Layer 5 of a small transformer language model trained on English Wikipedia (8 layers, counted from 0, width 96).
A neuron's activation on a vector x is ReLU(weights . x + bias), where the dot is the dot product.

Input weights of the MLP neurons that the questions are about. A number n stands for (n - 128) times 0.004.
n0 (bias -0.140): 182, 90, 93, 176, 115, 121, 122, 158, 87, 172, 133, 173, 151, 51, 44, 97, 108, 74, 101, 164, 117, 114, 114, 139, 180, 66, 112, 145, 95, 153, 192, 140, 64, 215, 205, 184, 85, 94, 138, 169, 93, 93, 153, 110, 127, 123, 165, 130, 85, 180, 122, 126, 128, 125, 97, 173, 114, 55, 140, 110, 125, 183, 82, 144, 134, 129, 97, 89, 91, 116, 99, 149, 130, 118, 90, 127, 108, 144, 167, 158, 146, 88, 87, 94, 121, 126, 116, 130, 155, 101, 137, 158, 103, 184, 148, 170
n7 (bias -0.195): 162, 71, 132, 145, 93, 102, 151, 158, 139, 151, 109, 145, 137, 126, 59, 84, 130, 178, 121, 179, 121, 55, 184, 137, 166, 180, 101, 162, 165, 132, 136, 102, 104, 166, 172, 89, 122, 89, 99, 87, 45, 98, 131, 119, 97, 213, 125, 132, 148, 141, 92, 178, 98, 170, 131, 142, 88, 146, 126, 116, 131, 169, 116, 123, 115, 186, 167, 172, 94, 74, 137, 121, 166, 79, 77, 162, 179, 126, 119, 159, 90, 124, 134, 115, 113, 83, 153, 126, 140, 129, 113, 106, 107, 111, 115, 76
n16 (bias -0.167): 117, 166, 138, 80, 114, 141, 103, 177, 119, 95, 106, 129, 97, 97, 126, 163, 140, 235, 149, 182, 81, 135, 113, 150, 130, 138, 159, 208, 116, 145, 160, 84, 71, 111, 130, 139, 82, 146, 140, 132, 133, 143, 129, 123, 102, 129, 149, 63, 102, 121, 93, 161, 148, 116, 98, 121, 151, 79, 128, 183, 87, 159, 125, 98, 184, 69, 117, 182, 140, 169, 65, 121, 115, 120, 78, 103, 97, 185, 78, 143, 185, 106, 83, 161, 156, 93, 107, 102, 115, 137, 162, 98, 153, 193, 154, 122
n20 (bias -0.299): 128, 136, 93, 127, 192, 29, 183, 139, 110, 174, 114, 177, 169, 61, 171, 103, 128, 144, 138, 169, 30, 70, 82, 121, 116, 65, 92, 97, 228, 57, 172, 124, 150, 229, 174, 219, 73, 161, 77, 68, 188, 53, 130, 90, 101, 155, 128, 159, 52, 97, 150, 115, 148, 141, 85, 117, 189, 123, 58, 119, 127, 145, 151, 73, 96, 154, 147, 72, 150, 116, 7, 129, 149, 103, 124, 139, 77, 174, 92, 218, 149, 126, 122, 100, 146, 73, 130, 176, 139, 194, 114, 108, 134, 113, 151, 197
n40 (bias -0.206): 127, 144, 134, 80, 171, 71, 149, 205, 80, 206, 140, 142, 194, 72, 147, 98, 113, 155, 121, 153, 138, 198, 88, 167, 73, 153, 73, 157, 103, 160, 182, 81, 147, 156, 109, 161, 98, 75, 113, 123, 135, 87, 129, 110, 108, 187, 50, 138, 118, 164, 98, 104, 170, 150, 66, 92, 86, 93, 103, 160, 128, 142, 129, 68, 146, 67, 178, 197, 91, 112, 46, 155, 178, 69, 164, 129, 91, 89, 145, 177, 85, 221, 108, 115, 133, 93, 123, 152, 99, 179, 121, 132, 142, 151, 171, 162
n50 (bias -0.166): 151, 139, 123, 147, 30, 161, 166, 140, 146, 198, 167, 174, 212, 111, 124, 87, 89, 167, 150, 142, 46, 136, 144, 135, 154, 111, 108, 135, 165, 105, 154, 106, 60, 164, 186, 192, 83, 122, 137, 87, 92, 68, 147, 213, 125, 128, 171, 144, 71, 94, 101, 131, 117, 130, 125, 132, 120, 131, 82, 170, 113, 79, 97, 139, 53, 103, 167, 119, 135, 60, 92, 205, 91, 110, 60, 153, 126, 84, 129, 202, 143, 118, 87, 178, 126, 123, 117, 106, 156, 170, 83, 120, 146, 100, 148, 123
n68 (bias -0.203): 120, 143, 132, 145, 99, 141, 95, 145, 132, 170, 146, 160, 20, 168, 122, 93, 102, 62, 147, 143, 115, 136, 140, 149, 181, 124, 235, 138, 156, 115, 147, 108, 89, 130, 110, 99, 107, 238, 124, 120, 109, 91, 118, 133, 104, 136, 205, 63, 111, 197, 111, 137, 123, 154, 111, 159, 106, 124, 151, 51, 159, 116, 134, 114, 106, 111, 99, 116, 217, 108, 114, 72, 190, 52, 81, 101, 143, 158, 118, 104, 120, 132, 77, 123, 156, 120, 167, 210, 139, 110, 128, 121, 190, 160, 120, 161
n72 (bias -0.147): 95, 159, 113, 198, 112, 136, 90, 109, 215, 125, 109, 124, 100, 49, 96, 102, 98, 107, 189, 128, 126, 137, 98, 203, 139, 120, 142, 93, 111, 89, 145, 64, 113, 141, 188, 106, 85, 203, 132, 95, 199, 132, 169, 117, 156, 124, 174, 91, 170, 158, 127, 165, 88, 168, 74, 96, 122, 110, 169, 58, 162, 72, 123, 110, 131, 159, 141, 94, 194, 113, 138, 56, 193, 121, 90, 119, 120, 173, 102, 171, 202, 146, 161, 126, 128, 91, 62, 119, 90, 52, 116, 130, 184, 122, 175, 123
n76 (bias -0.165): 119, 164, 111, 165, 163, 135, 140, 153, 168, 193, 32, 151, 78, 116, 154, 180, 132, 146, 132, 122, 110, 155, 106, 191, 114, 177, 97, 116, 171, 72, 192, 19, 127, 125, 125, 172, 61, 161, 124, 118, 93, 92, 175, 80, 141, 142, 97, 133, 93, 166, 131, 116, 165, 98, 110, 125, 219, 99, 102, 130, 130, 59, 73, 109, 110, 143, 127, 112, 88, 107, 137, 108, 159, 108, 139, 98, 130, 129, 166, 145, 69, 213, 102, 142, 87, 138, 108, 195, 164, 144, 135, 187, 118, 191, 149, 123
n77 (bias -0.330): 159, 86, 36, 116, 81, 128, 109, 137, 110, 159, 105, 144, 109, 124, 139, 96, 124, 183, 122, 113, 126, 146, 33, 143, 116, 73, 132, 139, 93, 89, 207, 128, 88, 126, 152, 219, 89, 141, 118, 104, 181, 116, 159, 95, 77, 108, 93, 130, 81, 188, 130, 198, 155, 108, 118, 74, 194, 176, 65, 173, 108, 94, 123, 55, 187, 136, 148, 125, 109, 85, 101, 187, 118, 151, 35, 106, 126, 153, 66, 129, 117, 184, 128, 159, 183, 120, 115, 176, 120, 103, 113, 144, 152, 190, 170, 149
n83 (bias -0.133): 153, 142, 97, 134, 71, 194, 121, 178, 180, 159, 86, 191, 133, 142, 148, 159, 115, 155, 129, 82, 116, 152, 78, 129, 129, 158, 189, 131, 137, 94, 104, 186, 70, 179, 185, 170, 101, 156, 106, 138, 121, 93, 167, 87, 111, 80, 136, 116, 61, 130, 164, 114, 102, 123, 149, 127, 119, 143, 148, 185, 128, 109, 66, 105, 105, 54, 163, 87, 162, 113, 72, 159, 128, 94, 60, 132, 142, 96, 90, 105, 135, 132, 91, 243, 121, 95, 94, 109, 51, 166, 71, 129, 146, 152, 132, 97
n95 (bias -0.123): 178, 187, 101, 115, 84, 124, 59, 214, 75, 147, 108, 80, 129, 128, 47, 82, 160, 158, 99, 139, 87, 155, 66, 156, 172, 135, 128, 142, 117, 122, 142, 153, 118, 146, 129, 151, 129, 122, 147, 117, 96, 113, 129, 102, 80, 181, 129, 169, 162, 97, 154, 147, 101, 130, 112, 134, 99, 87, 146, 122, 70, 163, 164, 122, 176, 99, 127, 102, 156, 70, 122, 54, 138, 129, 146, 104, 121, 189, 127, 158, 100, 168, 118, 158, 134, 69, 164, 114, 142, 67, 162, 131, 111, 180, 142, 127
n107 (bias -0.099): 212, 161, 57, 154, 117, 155, 142, 95, 125, 128, 115, 169, 92, 102, 73, 199, 155, 157, 154, 133, 139, 125, 116, 109, 147, 156, 117, 185, 133, 163, 142, 68, 118, 143, 94, 148, 120, 139, 115, 100, 139, 93, 175, 109, 133, 149, 171, 61, 89, 134, 84, 133, 157, 108, 120, 138, 136, 173, 95, 132, 164, 162, 92, 185, 83, 120, 117, 158, 134, 129, 89, 163, 70, 151, 48, 157, 156, 143, 99, 174, 168, 125, 150, 141, 59, 99, 120, 137, 58, 126, 53, 160, 101, 153, 195, 119
n168 (bias -0.122): 169, 188, 140, 135, 80, 117, 80, 101, 127, 144, 102, 165, 158, 152, 119, 126, 137, 170, 144, 151, 132, 68, 168, 161, 126, 123, 195, 186, 79, 98, 174, 146, 83, 149, 127, 104, 96, 154, 158, 65, 93, 89, 99, 165, 102, 141, 182, 92, 174, 146, 158, 197, 141, 88, 120, 68, 109, 138, 205, 138, 174, 105, 93, 139, 115, 120, 207, 147, 113, 148, 144, 129, 123, 132, 128, 74, 158, 135, 87, 132, 178, 190, 101, 140, 145, 106, 109, 116, 145, 35, 161, 86, 123, 123, 118, 139
n199 (bias -0.196): 180, 140, 125, 117, 193, 95, 115, 155, 155, 130, 103, 119, 89, 148, 134, 128, 136, 90, 133, 120, 84, 92, 92, 99, 114, 94, 181, 167, 133, 77, 150, 131, 106, 166, 101, 71, 140, 108, 178, 95, 106, 102, 151, 124, 130, 177, 136, 139, 123, 153, 168, 127, 156, 158, 106, 91, 119, 100, 60, 93, 121, 148, 129, 184, 158, 156, 117, 178, 74, 197, 164, 131, 193, 103, 94, 81, 148, 130, 107, 169, 105, 111, 107, 145, 141, 108, 103, 150, 141, 132, 61, 188, 134, 161, 121, 72
n203 (bias -0.175): 174, 150, 138, 123, 137, 119, 57, 124, 113, 139, 146, 82, 176, 142, 102, 132, 163, 165, 117, 133, 100, 79, 22, 144, 141, 92, 144, 134, 92, 88, 107, 98, 124, 168, 121, 167, 88, 100, 130, 47, 131, 170, 109, 86, 138, 159, 113, 80, 129, 176, 132, 101, 126, 144, 111, 101, 105, 133, 136, 130, 176, 178, 161, 117, 130, 141, 155, 115, 222, 175, 110, 96, 143, 90, 130, 138, 140, 210, 179, 192, 133, 195, 67, 223, 47, 132, 132, 166, 108, 97, 163, 119, 147, 128, 112, 107
n209 (bias -0.166): 140, 142, 158, 91, 129, 123, 81, 105, 149, 198, 78, 121, 77, 169, 106, 217, 176, 96, 169, 114, 111, 171, 118, 132, 118, 122, 146, 95, 101, 150, 142, 143, 103, 111, 116, 143, 121, 143, 202, 125, 170, 101, 143, 107, 129, 143, 127, 146, 109, 167, 148, 128, 176, 183, 126, 146, 142, 90, 145, 99, 211, 118, 115, 62, 75, 117, 151, 80, 97, 205, 53, 147, 69, 85, 126, 151, 56, 153, 105, 139, 87, 183, 151, 190, 98, 114, 154, 64, 80, 98, 115, 143, 168, 170, 215, 131
n233 (bias -0.179): 133, 129, 107, 129, 110, 122, 117, 128, 132, 91, 113, 174, 109, 125, 124, 62, 158, 158, 157, 149, 92, 74, 112, 139, 171, 85, 190, 146, 55, 163, 160, 127, 122, 150, 161, 92, 88, 187, 103, 96, 131, 72, 152, 145, 49, 164, 180, 150, 142, 156, 135, 195, 150, 199, 99, 151, 106, 140, 133, 166, 194, 26, 152, 68, 69, 137, 117, 130, 177, 144, 171, 75, 114, 139, 71, 120, 189, 131, 101, 111, 164, 95, 69, 78, 154, 119, 116, 102, 111, 95, 125, 109, 189, 112, 143, 150
n241 (bias -0.135): 63, 150, 108, 81, 112, 115, 78, 162, 176, 123, 161, 148, 97, 49, 179, 131, 206, 139, 185, 112, 135, 135, 94, 103, 116, 145, 202, 143, 82, 97, 147, 151, 133, 127, 138, 83, 163, 81, 156, 91, 55, 97, 165, 128, 133, 202, 122, 118, 118, 126, 119, 110, 193, 136, 105, 102, 92, 125, 144, 122, 76, 146, 173, 143, 68, 195, 233, 144, 158, 50, 131, 133, 80, 95, 150, 105, 122, 133, 112, 126, 119, 117, 116, 126, 182, 149, 148, 131, 104, 161, 77, 167, 129, 133, 161, 81
n243 (bias -0.137): 175, 134, 113, 126, 123, 116, 138, 146, 216, 176, 143, 222, 124, 124, 96, 119, 155, 138, 123, 125, 39, 167, 84, 127, 177, 70, 134, 178, 127, 127, 149, 130, 100, 176, 90, 162, 133, 125, 131, 23, 170, 147, 122, 62, 123, 145, 120, 114, 87, 163, 72, 66, 170, 77, 119, 225, 118, 144, 119, 122, 224, 186, 106, 125, 109, 144, 115, 177, 147, 122, 144, 162, 74, 112, 137, 120, 141, 119, 188, 153, 121, 157, 99, 117, 71, 79, 90, 90, 68, 130, 137, 132, 64, 160, 118, 134
n248 (bias -0.217): 130, 130, 147, 190, 152, 103, 136, 157, 95, 118, 95, 195, 97, 100, 49, 155, 93, 135, 207, 171, 119, 160, 106, 121, 140, 128, 143, 182, 156, 156, 129, 85, 151, 142, 136, 114, 75, 165, 149, 142, 139, 57, 95, 132, 78, 128, 106, 57, 119, 187, 117, 119, 100, 155, 98, 151, 123, 95, 164, 77, 141, 151, 179, 89, 78, 178, 142, 88, 106, 109, 104, 82, 182, 106, 66, 165, 163, 94, 85, 168, 173, 134, 128, 152, 77, 151, 140, 165, 144, 22, 127, 139, 165, 159, 121, 170
n255 (bias -0.039): 138, 147, 102, 89, 167, 162, 156, 148, 223, 139, 151, 158, 56, 111, 168, 156, 117, 142, 131, 149, 75, 144, 79, 162, 139, 194, 128, 149, 82, 75, 133, 122, 91, 149, 136, 189, 119, 110, 153, 131, 108, 134, 113, 63, 123, 89, 145, 70, 108, 145, 151, 142, 110, 223, 147, 127, 142, 108, 148, 143, 126, 123, 96, 123, 119, 114, 123, 116, 140, 100, 102, 149, 99, 66, 120, 138, 112, 134, 120, 131, 111, 78, 152, 195, 127, 137, 143, 129, 98, 140, 104, 172, 105, 177, 145, 105
n265 (bias -0.075): 150, 187, 146, 97, 164, 141, 106, 123, 150, 113, 81, 182, 171, 77, 125, 101, 113, 108, 122, 148, 51, 126, 100, 145, 112, 173, 115, 124, 91, 88, 211, 166, 126, 177, 157, 171, 138, 125, 142, 112, 114, 117, 153, 91, 109, 227, 133, 75, 90, 107, 129, 136, 164, 227, 120, 158, 176, 103, 106, 158, 78, 105, 115, 126, 161, 138, 182, 106, 144, 148, 94, 166, 108, 106, 141, 146, 88, 189, 145, 156, 80, 118, 81, 144, 136, 121, 86, 147, 139, 169, 111, 101, 88, 100, 157, 103
n283 (bias -0.159): 172, 141, 150, 144, 98, 110, 123, 145, 213, 158, 117, 199, 158, 108, 172, 98, 85, 90, 70, 92, 106, 126, 145, 123, 168, 84, 166, 136, 60, 96, 120, 88, 72, 142, 162, 175, 22, 133, 102, 144, 167, 103, 153, 159, 143, 103, 137, 162, 133, 180, 94, 193, 159, 151, 140, 115, 78, 134, 70, 150, 175, 104, 108, 46, 128, 175, 147, 110, 164, 127, 156, 86, 208, 148, 49, 159, 108, 101, 104, 133, 130, 147, 74, 185, 129, 118, 101, 105, 72, 171, 84, 184, 170, 159, 156, 63
n318 (bias -0.299): 160, 150, 145, 112, 191, 54, 159, 138, 134, 220, 88, 80, 136, 27, 82, 194, 68, 116, 184, 154, 110, 196, 108, 148, 107, 93, 156, 177, 156, 87, 161, 80, 100, 188, 185, 176, 29, 111, 99, 125, 193, 85, 145, 98, 121, 112, 124, 136, 127, 139, 136, 81, 133, 149, 89, 154, 135, 144, 168, 127, 204, 138, 55, 77, 141, 129, 91, 91, 107, 133, 92, 160, 211, 62, 68, 190, 106, 111, 102, 117, 116, 120, 135, 81, 69, 92, 120, 140, 83, 73, 134, 138, 182, 164, 171, 192

Each question shows a token from some text and the vector x that enters the MLP there. A number n stands for (n - 128) times 0.069.

"erson": 123, 139, 127, 140, 121, 136, 125, 113, 101, 136, 127, 117, 127, 115, 107, 154, 129, 105, 110, 88, 146, 127, 138, 114, 127, 117, 116, 137, 125, 160, 107, 132, 149, 58, 111, 112, 122, 129, 105, 120, 108, 140, 125, 131, 132, 53, 135, 138, 141, 170, 101, 122, 126, 117, 199, 153, 152, 147, 123, 132, 134, 170, 110, 154, 119, 120, 141, 125, 95, 132, 138, 135, 121, 140, 138, 118, 140, 124, 147, 143, 137, 142, 162, 95, 131, 149, 149, 129, 131, 120, 132, 154, 130, 118, 105, 124
The neuron with the highest activation: n107

"===": 135, 126, 129, 113, 140, 125, 132, 133, 116, 120, 119, 136, 127, 129, 123, 135, 112, 131, 116, 109, 110, 142, 102, 126, 125, 127, 127, 130, 122, 133, 136, 134, 152, 121, 120, 137, 107, 127, 126, 152, 137, 126, 130, 114, 120, 86, 142, 137, 126, 65, 124, 139, 120, 130, 235, 141, 108, 119, 131, 146, 125, 139, 150, 131, 135, 123, 122, 134, 104, 136, 140, 117, 120, 135, 124, 123, 91, 134, 119, 161, 137, 112, 130, 137, 151, 145, 109, 127, 131, 124, 135, 128, 126, 117, 120, 107
Which two neurons fire most, strongest first? n255, n16

"vent": 104, 137, 121, 113, 99, 106, 119, 126, 114, 82, 133, 115, 144, 124, 125, 102, 107, 137, 153, 122, 142, 125, 144, 117, 128, 149, 101, 113, 85, 122, 141, 116, 149, 117, 114, 112, 140, 127, 104, 116, 146, 201, 128, 134, 114, 97, 102, 111, 131, 133, 155, 138, 94, 107, 185, 130, 129, 157, 137, 131, 139, 130, 158, 146, 150, 97, 126, 157, 157, 104, 173, 129, 134, 158, 132, 113, 119, 124, 128, 149, 138, 162, 119, 124, 157, 113, 114, 137, 106, 124, 144, 130, 128, 113, 135, 120
The neuron with the highest activation: n72

" ": 94, 141, 120, 119, 136, 160, 129, 129, 120, 122, 128, 118, 148, 112, 127, 124, 114, 95, 96, 124, 120, 133, 139, 135, 130, 132, 88, 113, 130, 118, 131, 129, 149, 129, 102, 132, 179, 124, 100, 147, 115, 142, 120, 122, 125, 106, 111, 125, 130, 99, 136, 140, 117, 121, 211, 116, 154, 138, 121, 118, 122, 131, 155, 116, 140, 128, 122, 133, 131, 121, 136, 128, 112, 122, 145, 130, 117, 134, 197, 157, 125, 125, 110, 150, 145, 138, 142, 145, 126, 129, 110, 122, 82, 139, 134, 113
Which three neurons fire most, strongest first? n265, n255, n95

" O": 101, 117, 175, 118, 133, 135, 146, 140, 114, 99, 136, 117, 159, 164, 128, 119, 136, 142, 143, 130, 161, 123, 139, 125, 115, 123, 92, 93, 111, 137, 108, 116, 114, 107, 96, 120, 149, 142, 141, 141, 100, 128, 126, 111, 139, 127, 137, 118, 155, 74, 157, 111, 115, 119, 193, 104, 114, 119, 134, 124, 132, 143, 115, 141, 163, 108, 135, 119, 104, 127, 147, 129, 132, 96, 165, 136, 154, 141, 158, 133, 147, 120, 120, 126, 133, 99, 122, 136, 155, 99, 128, 129, 118, 125, 94, 114
Which neuron fires most, and how strongly? n168, at about 0.44

" A": 124, 144, 170, 122, 140, 147, 127, 130, 102, 114, 137, 106, 125, 152, 163, 135, 147, 135, 132, 137, 128, 112, 161, 132, 101, 134, 120, 108, 99, 109, 131, 144, 119, 117, 105, 116, 154, 138, 139, 144, 104, 128, 123, 126, 135, 118, 111, 115, 131, 93, 139, 113, 129, 104, 228, 123, 97, 133, 120, 125, 126, 121, 132, 124, 152, 114, 126, 130, 129, 146, 133, 129, 121, 114, 146, 115, 128, 133, 140, 151, 141, 114, 110, 105, 148, 122, 123, 133, 122, 123, 118, 130, 125, 134, 80, 118
Which two neurons fire most, strongest first? n168, n199

"red": 89, 106, 145, 131, 142, 103, 133, 118, 120, 121, 113, 160, 155, 142, 134, 119, 135, 110, 142, 121, 144, 88, 88, 101, 154, 100, 115, 110, 121, 124, 106, 134, 144, 131, 112, 101, 132, 133, 114, 113, 134, 138, 131, 120, 113, 83, 118, 131, 138, 121, 121, 138, 101, 136, 191, 148, 151, 133, 160, 127, 130, 164, 141, 148, 99, 146, 129, 123, 172, 133, 135, 143, 128, 99, 131, 122, 139, 114, 130, 149, 135, 129, 158, 116, 145, 115, 121, 144, 139, 130, 131, 108, 136, 79, 122, 125
The neuron with the highest activation: n20

" was": 109, 139, 135, 120, 135, 155, 116, 118, 81, 122, 147, 130, 120, 114, 118, 135, 129, 135, 136, 109, 114, 108, 119, 137, 112, 139, 129, 108, 91, 140, 141, 140, 135, 118, 119, 139, 123, 118, 118, 160, 103, 139, 119, 114, 156, 52, 130, 138, 120, 112, 156, 122, 113, 134, 197, 131, 114, 131, 145, 130, 151, 139, 91, 131, 111, 101, 121, 139, 134, 128, 119, 145, 133, 133, 129, 115, 125, 95, 168, 145, 129, 118, 114, 114, 125, 132, 129, 158, 128, 137, 142, 154, 138, 141, 157, 145
Which three neurons fire most, strongest first? n255, n0, n83

"ten": 99, 130, 148, 122, 111, 143, 141, 112, 151, 116, 141, 136, 159, 128, 124, 125, 141, 108, 110, 124, 116, 107, 163, 125, 156, 111, 142, 131, 125, 143, 121, 134, 167, 77, 101, 144, 129, 126, 122, 148, 107, 154, 116, 164, 89, 104, 104, 133, 139, 116, 140, 120, 142, 88, 192, 96, 110, 148, 124, 149, 104, 117, 145, 149, 115, 124, 133, 135, 139, 104, 154, 144, 112, 158, 122, 124, 147, 114, 157, 147, 115, 125, 117, 151, 128, 140, 143, 157, 104, 121, 131, 115, 117, 95, 92, 105
The neuron with the highest activation: n50

"-": 125, 113, 126, 119, 141, 146, 117, 133, 124, 98, 133, 123, 134, 109, 123, 138, 137, 138, 123, 112, 103, 123, 118, 130, 116, 141, 137, 122, 112, 153, 115, 120, 136, 108, 110, 139, 127, 127, 129, 142, 141, 113, 128, 113, 134, 100, 137, 124, 121, 91, 139, 125, 123, 120, 232, 128, 135, 142, 143, 134, 140, 125, 118, 145, 135, 87, 102, 140, 127, 129, 128, 143, 99, 121, 124, 147, 118, 136, 105, 172, 134, 127, 142, 119, 121, 119, 142, 136, 115, 135, 132, 111, 126, 150, 129, 123
Which neuron fires most, and how strongly? n107, at about 2.9

" f": 90, 144, 135, 130, 133, 98, 151, 128, 143, 122, 121, 124, 152, 93, 161, 144, 126, 110, 119, 122, 144, 114, 145, 138, 93, 98, 91, 102, 148, 129, 120, 114, 142, 140, 111, 117, 114, 104, 104, 153, 140, 116, 121, 111, 145, 127, 117, 142, 154, 91, 168, 112, 129, 119, 186, 108, 146, 158, 111, 134, 114, 145, 147, 109, 151, 138, 136, 122, 158, 152, 122, 143, 138, 132, 134, 106, 127, 126, 121, 153, 129, 129, 120, 109, 138, 115, 126, 128, 131, 151, 160, 82, 120, 118, 78, 145
Which neuron fires most, and how strongly? n20, at about 5.9

"or": 108, 129, 151, 108, 132, 114, 139, 118, 117, 118, 114, 126, 118, 154, 120, 117, 157, 138, 151, 137, 148, 138, 103, 111, 133, 113, 153, 129, 126, 137, 96, 129, 117, 112, 104, 129, 126, 111, 111, 104, 133, 140, 130, 110, 107, 116, 137, 126, 133, 108, 158, 117, 115, 94, 219, 141, 130, 143, 125, 127, 132, 145, 152, 142, 145, 134, 112, 147, 140, 110, 145, 154, 126, 155, 131, 124, 146, 125, 124, 146, 134, 123, 124, 61, 142, 107, 117, 132, 126, 137, 115, 73, 135, 138, 104, 131
The neuron with the highest activation: n243

" d": 70, 141, 171, 126, 106, 168, 132, 117, 137, 100, 130, 139, 142, 104, 130, 118, 135, 118, 107, 137, 150, 90, 132, 116, 123, 127, 110, 136, 97, 187, 137, 140, 147, 138, 113, 105, 151, 134, 151, 135, 129, 138, 110, 138, 145, 145, 94, 127, 109, 91, 168, 95, 123, 161, 174, 131, 94, 139, 133, 118, 122, 143, 148, 105, 127, 108, 108, 139, 147, 120, 112, 130, 138, 97, 135, 114, 126, 137, 145, 156, 115, 104, 110, 114, 147, 127, 123, 160, 134, 127, 158, 116, 128, 117, 96, 128
Which two neurons fire most, strongest first? n265, n241

"earch": 100, 114, 137, 102, 113, 127, 114, 121, 130, 151, 115, 124, 127, 122, 121, 116, 96, 100, 157, 122, 168, 142, 143, 119, 134, 119, 136, 117, 122, 94, 115, 127, 120, 96, 93, 117, 149, 127, 97, 146, 133, 168, 129, 134, 142, 64, 119, 140, 143, 124, 129, 122, 122, 131, 198, 137, 130, 133, 156, 117, 149, 132, 180, 126, 135, 122, 96, 133, 129, 139, 158, 125, 139, 156, 107, 139, 110, 117, 131, 158, 128, 163, 123, 94, 125, 134, 150, 124, 118, 128, 134, 135, 138, 116, 114, 146
The neuron with the highest activation: n68

"gr": 94, 123, 134, 142, 104, 94, 138, 132, 142, 145, 138, 122, 151, 124, 134, 141, 103, 125, 129, 85, 157, 140, 130, 90, 129, 143, 128, 130, 133, 136, 84, 129, 182, 111, 103, 113, 135, 101, 111, 117, 126, 160, 129, 118, 132, 102, 145, 142, 140, 116, 154, 104, 139, 87, 176, 119, 141, 148, 155, 146, 98, 139, 102, 128, 130, 101, 110, 155, 125, 117, 119, 119, 145, 106, 154, 134, 124, 76, 113, 148, 123, 146, 128, 135, 130, 131, 113, 153, 128, 160, 137, 155, 126, 126, 86, 130
Which two neurons fire most, strongest first? n40, n83

"ious": 134, 142, 141, 120, 106, 118, 143, 114, 125, 151, 113, 144, 136, 131, 119, 110, 104, 98, 133, 104, 132, 143, 128, 108, 113, 108, 135, 121, 134, 158, 103, 126, 123, 122, 119, 112, 141, 122, 115, 132, 154, 166, 121, 158, 126, 56, 118, 161, 156, 120, 141, 129, 111, 117, 208, 119, 138, 138, 133, 138, 136, 129, 135, 123, 122, 84, 123, 127, 142, 139, 142, 134, 138, 163, 111, 138, 115, 111, 133, 158, 134, 123, 143, 113, 120, 97, 140, 127, 113, 120, 134, 106, 137, 105, 143, 136
Which neuron fires most, and how strongly? n283, at about 1.5

"il": 119, 131, 153, 123, 114, 125, 126, 123, 119, 125, 139, 126, 126, 113, 142, 138, 124, 112, 114, 86, 144, 129, 120, 122, 129, 114, 128, 125, 114, 129, 108, 114, 138, 109, 103, 129, 144, 94, 113, 126, 138, 110, 120, 123, 128, 102, 137, 146, 143, 135, 128, 117, 122, 156, 245, 127, 136, 136, 125, 132, 145, 117, 144, 154, 117, 118, 105, 132, 143, 119, 126, 118, 139, 128, 136, 132, 149, 100, 140, 146, 135, 121, 137, 126, 137, 130, 142, 133, 140, 121, 130, 124, 133, 121, 101, 108
The neuron with the highest activation: n283

"g": 110, 106, 123, 142, 128, 95, 126, 114, 116, 110, 141, 125, 121, 119, 137, 120, 113, 130, 106, 132, 138, 125, 121, 113, 128, 130, 123, 127, 114, 151, 85, 139, 125, 153, 117, 102, 154, 133, 136, 138, 147, 150, 127, 120, 97, 122, 122, 137, 126, 100, 160, 111, 135, 128, 208, 130, 153, 144, 127, 115, 135, 149, 130, 112, 127, 120, 112, 133, 147, 146, 137, 105, 144, 117, 149, 135, 137, 134, 110, 169, 157, 124, 91, 105, 121, 105, 122, 116, 117, 150, 130, 138, 151, 99, 83, 149
Which three neurons fire most, strongest first? n20, n233, n203

"6": 92, 118, 107, 119, 115, 150, 105, 132, 111, 116, 131, 122, 124, 97, 146, 148, 140, 131, 117, 92, 152, 152, 112, 125, 133, 132, 137, 112, 132, 143, 133, 136, 168, 71, 112, 124, 145, 113, 112, 105, 164, 109, 134, 110, 151, 84, 109, 142, 120, 129, 142, 104, 103, 98, 205, 132, 141, 112, 104, 139, 122, 137, 137, 157, 142, 133, 125, 135, 116, 125, 136, 136, 125, 115, 164, 108, 152, 125, 119, 134, 123, 100, 149, 135, 131, 134, 144, 164, 148, 126, 136, 160, 101, 133, 122, 129
The neuron with the highest activation: n241

" att": 71, 90, 146, 133, 125, 128, 152, 113, 101, 128, 120, 108, 139, 117, 118, 158, 120, 100, 139, 96, 153, 126, 132, 114, 113, 125, 125, 105, 136, 134, 124, 128, 194, 136, 124, 140, 116, 144, 78, 147, 110, 160, 129, 120, 127, 109, 150, 123, 132, 95, 162, 94, 126, 122, 153, 131, 145, 141, 158, 124, 132, 127, 108, 142, 142, 144, 119, 129, 144, 107, 120, 120, 148, 148, 128, 96, 115, 100, 149, 144, 143, 119, 95, 101, 132, 129, 108, 164, 123, 126, 145, 155, 125, 151, 126, 169
Which neuron fires most, and how strongly? n318, at about 1.7

".": 121, 101, 126, 121, 123, 123, 122, 121, 109, 122, 129, 119, 133, 127, 124, 134, 133, 120, 106, 98, 169, 130, 116, 144, 119, 140, 116, 108, 118, 111, 122, 116, 129, 129, 106, 134, 120, 135, 122, 153, 144, 124, 136, 119, 119, 76, 122, 145, 123, 89, 133, 138, 140, 101, 231, 125, 151, 137, 125, 161, 110, 133, 145, 108, 139, 117, 122, 107, 104, 121, 124, 140, 113, 118, 149, 130, 123, 135, 132, 146, 115, 130, 141, 134, 143, 146, 122, 144, 146, 146, 131, 129, 130, 140, 142, 118
Which three neurons fire most, strongest first? n77, n76, n83

" s": 103, 145, 125, 156, 122, 130, 120, 116, 133, 118, 150, 127, 141, 86, 110, 139, 127, 124, 111, 111, 144, 118, 144, 137, 112, 146, 90, 126, 131, 138, 115, 137, 148, 121, 123, 123, 134, 111, 101, 173, 155, 159, 120, 124, 152, 117, 109, 96, 138, 80, 157, 124, 134, 154, 191, 125, 110, 139, 151, 127, 109, 132, 107, 95, 158, 120, 106, 132, 127, 140, 109, 132, 139, 145, 112, 134, 108, 145, 149, 147, 146, 99, 128, 97, 132, 137, 117, 162, 145, 115, 149, 119, 104, 131, 105, 148
Which two neurons fire most, strongest first? n265, n0

"X": 67, 102, 129, 93, 128, 161, 127, 130, 125, 130, 126, 127, 127, 129, 122, 140, 120, 124, 116, 137, 122, 87, 158, 106, 131, 128, 160, 135, 164, 132, 125, 119, 143, 107, 88, 107, 158, 128, 143, 161, 122, 109, 127, 123, 138, 114, 127, 138, 152, 122, 120, 115, 84, 136, 205, 154, 113, 112, 122, 142, 129, 155, 164, 142, 125, 103, 114, 122, 118, 140, 166, 121, 123, 132, 150, 132, 122, 137, 122, 159, 126, 120, 107, 131, 126, 143, 129, 123, 132, 134, 154, 126, 118, 112, 69, 112
The neuron with the highest activation: n7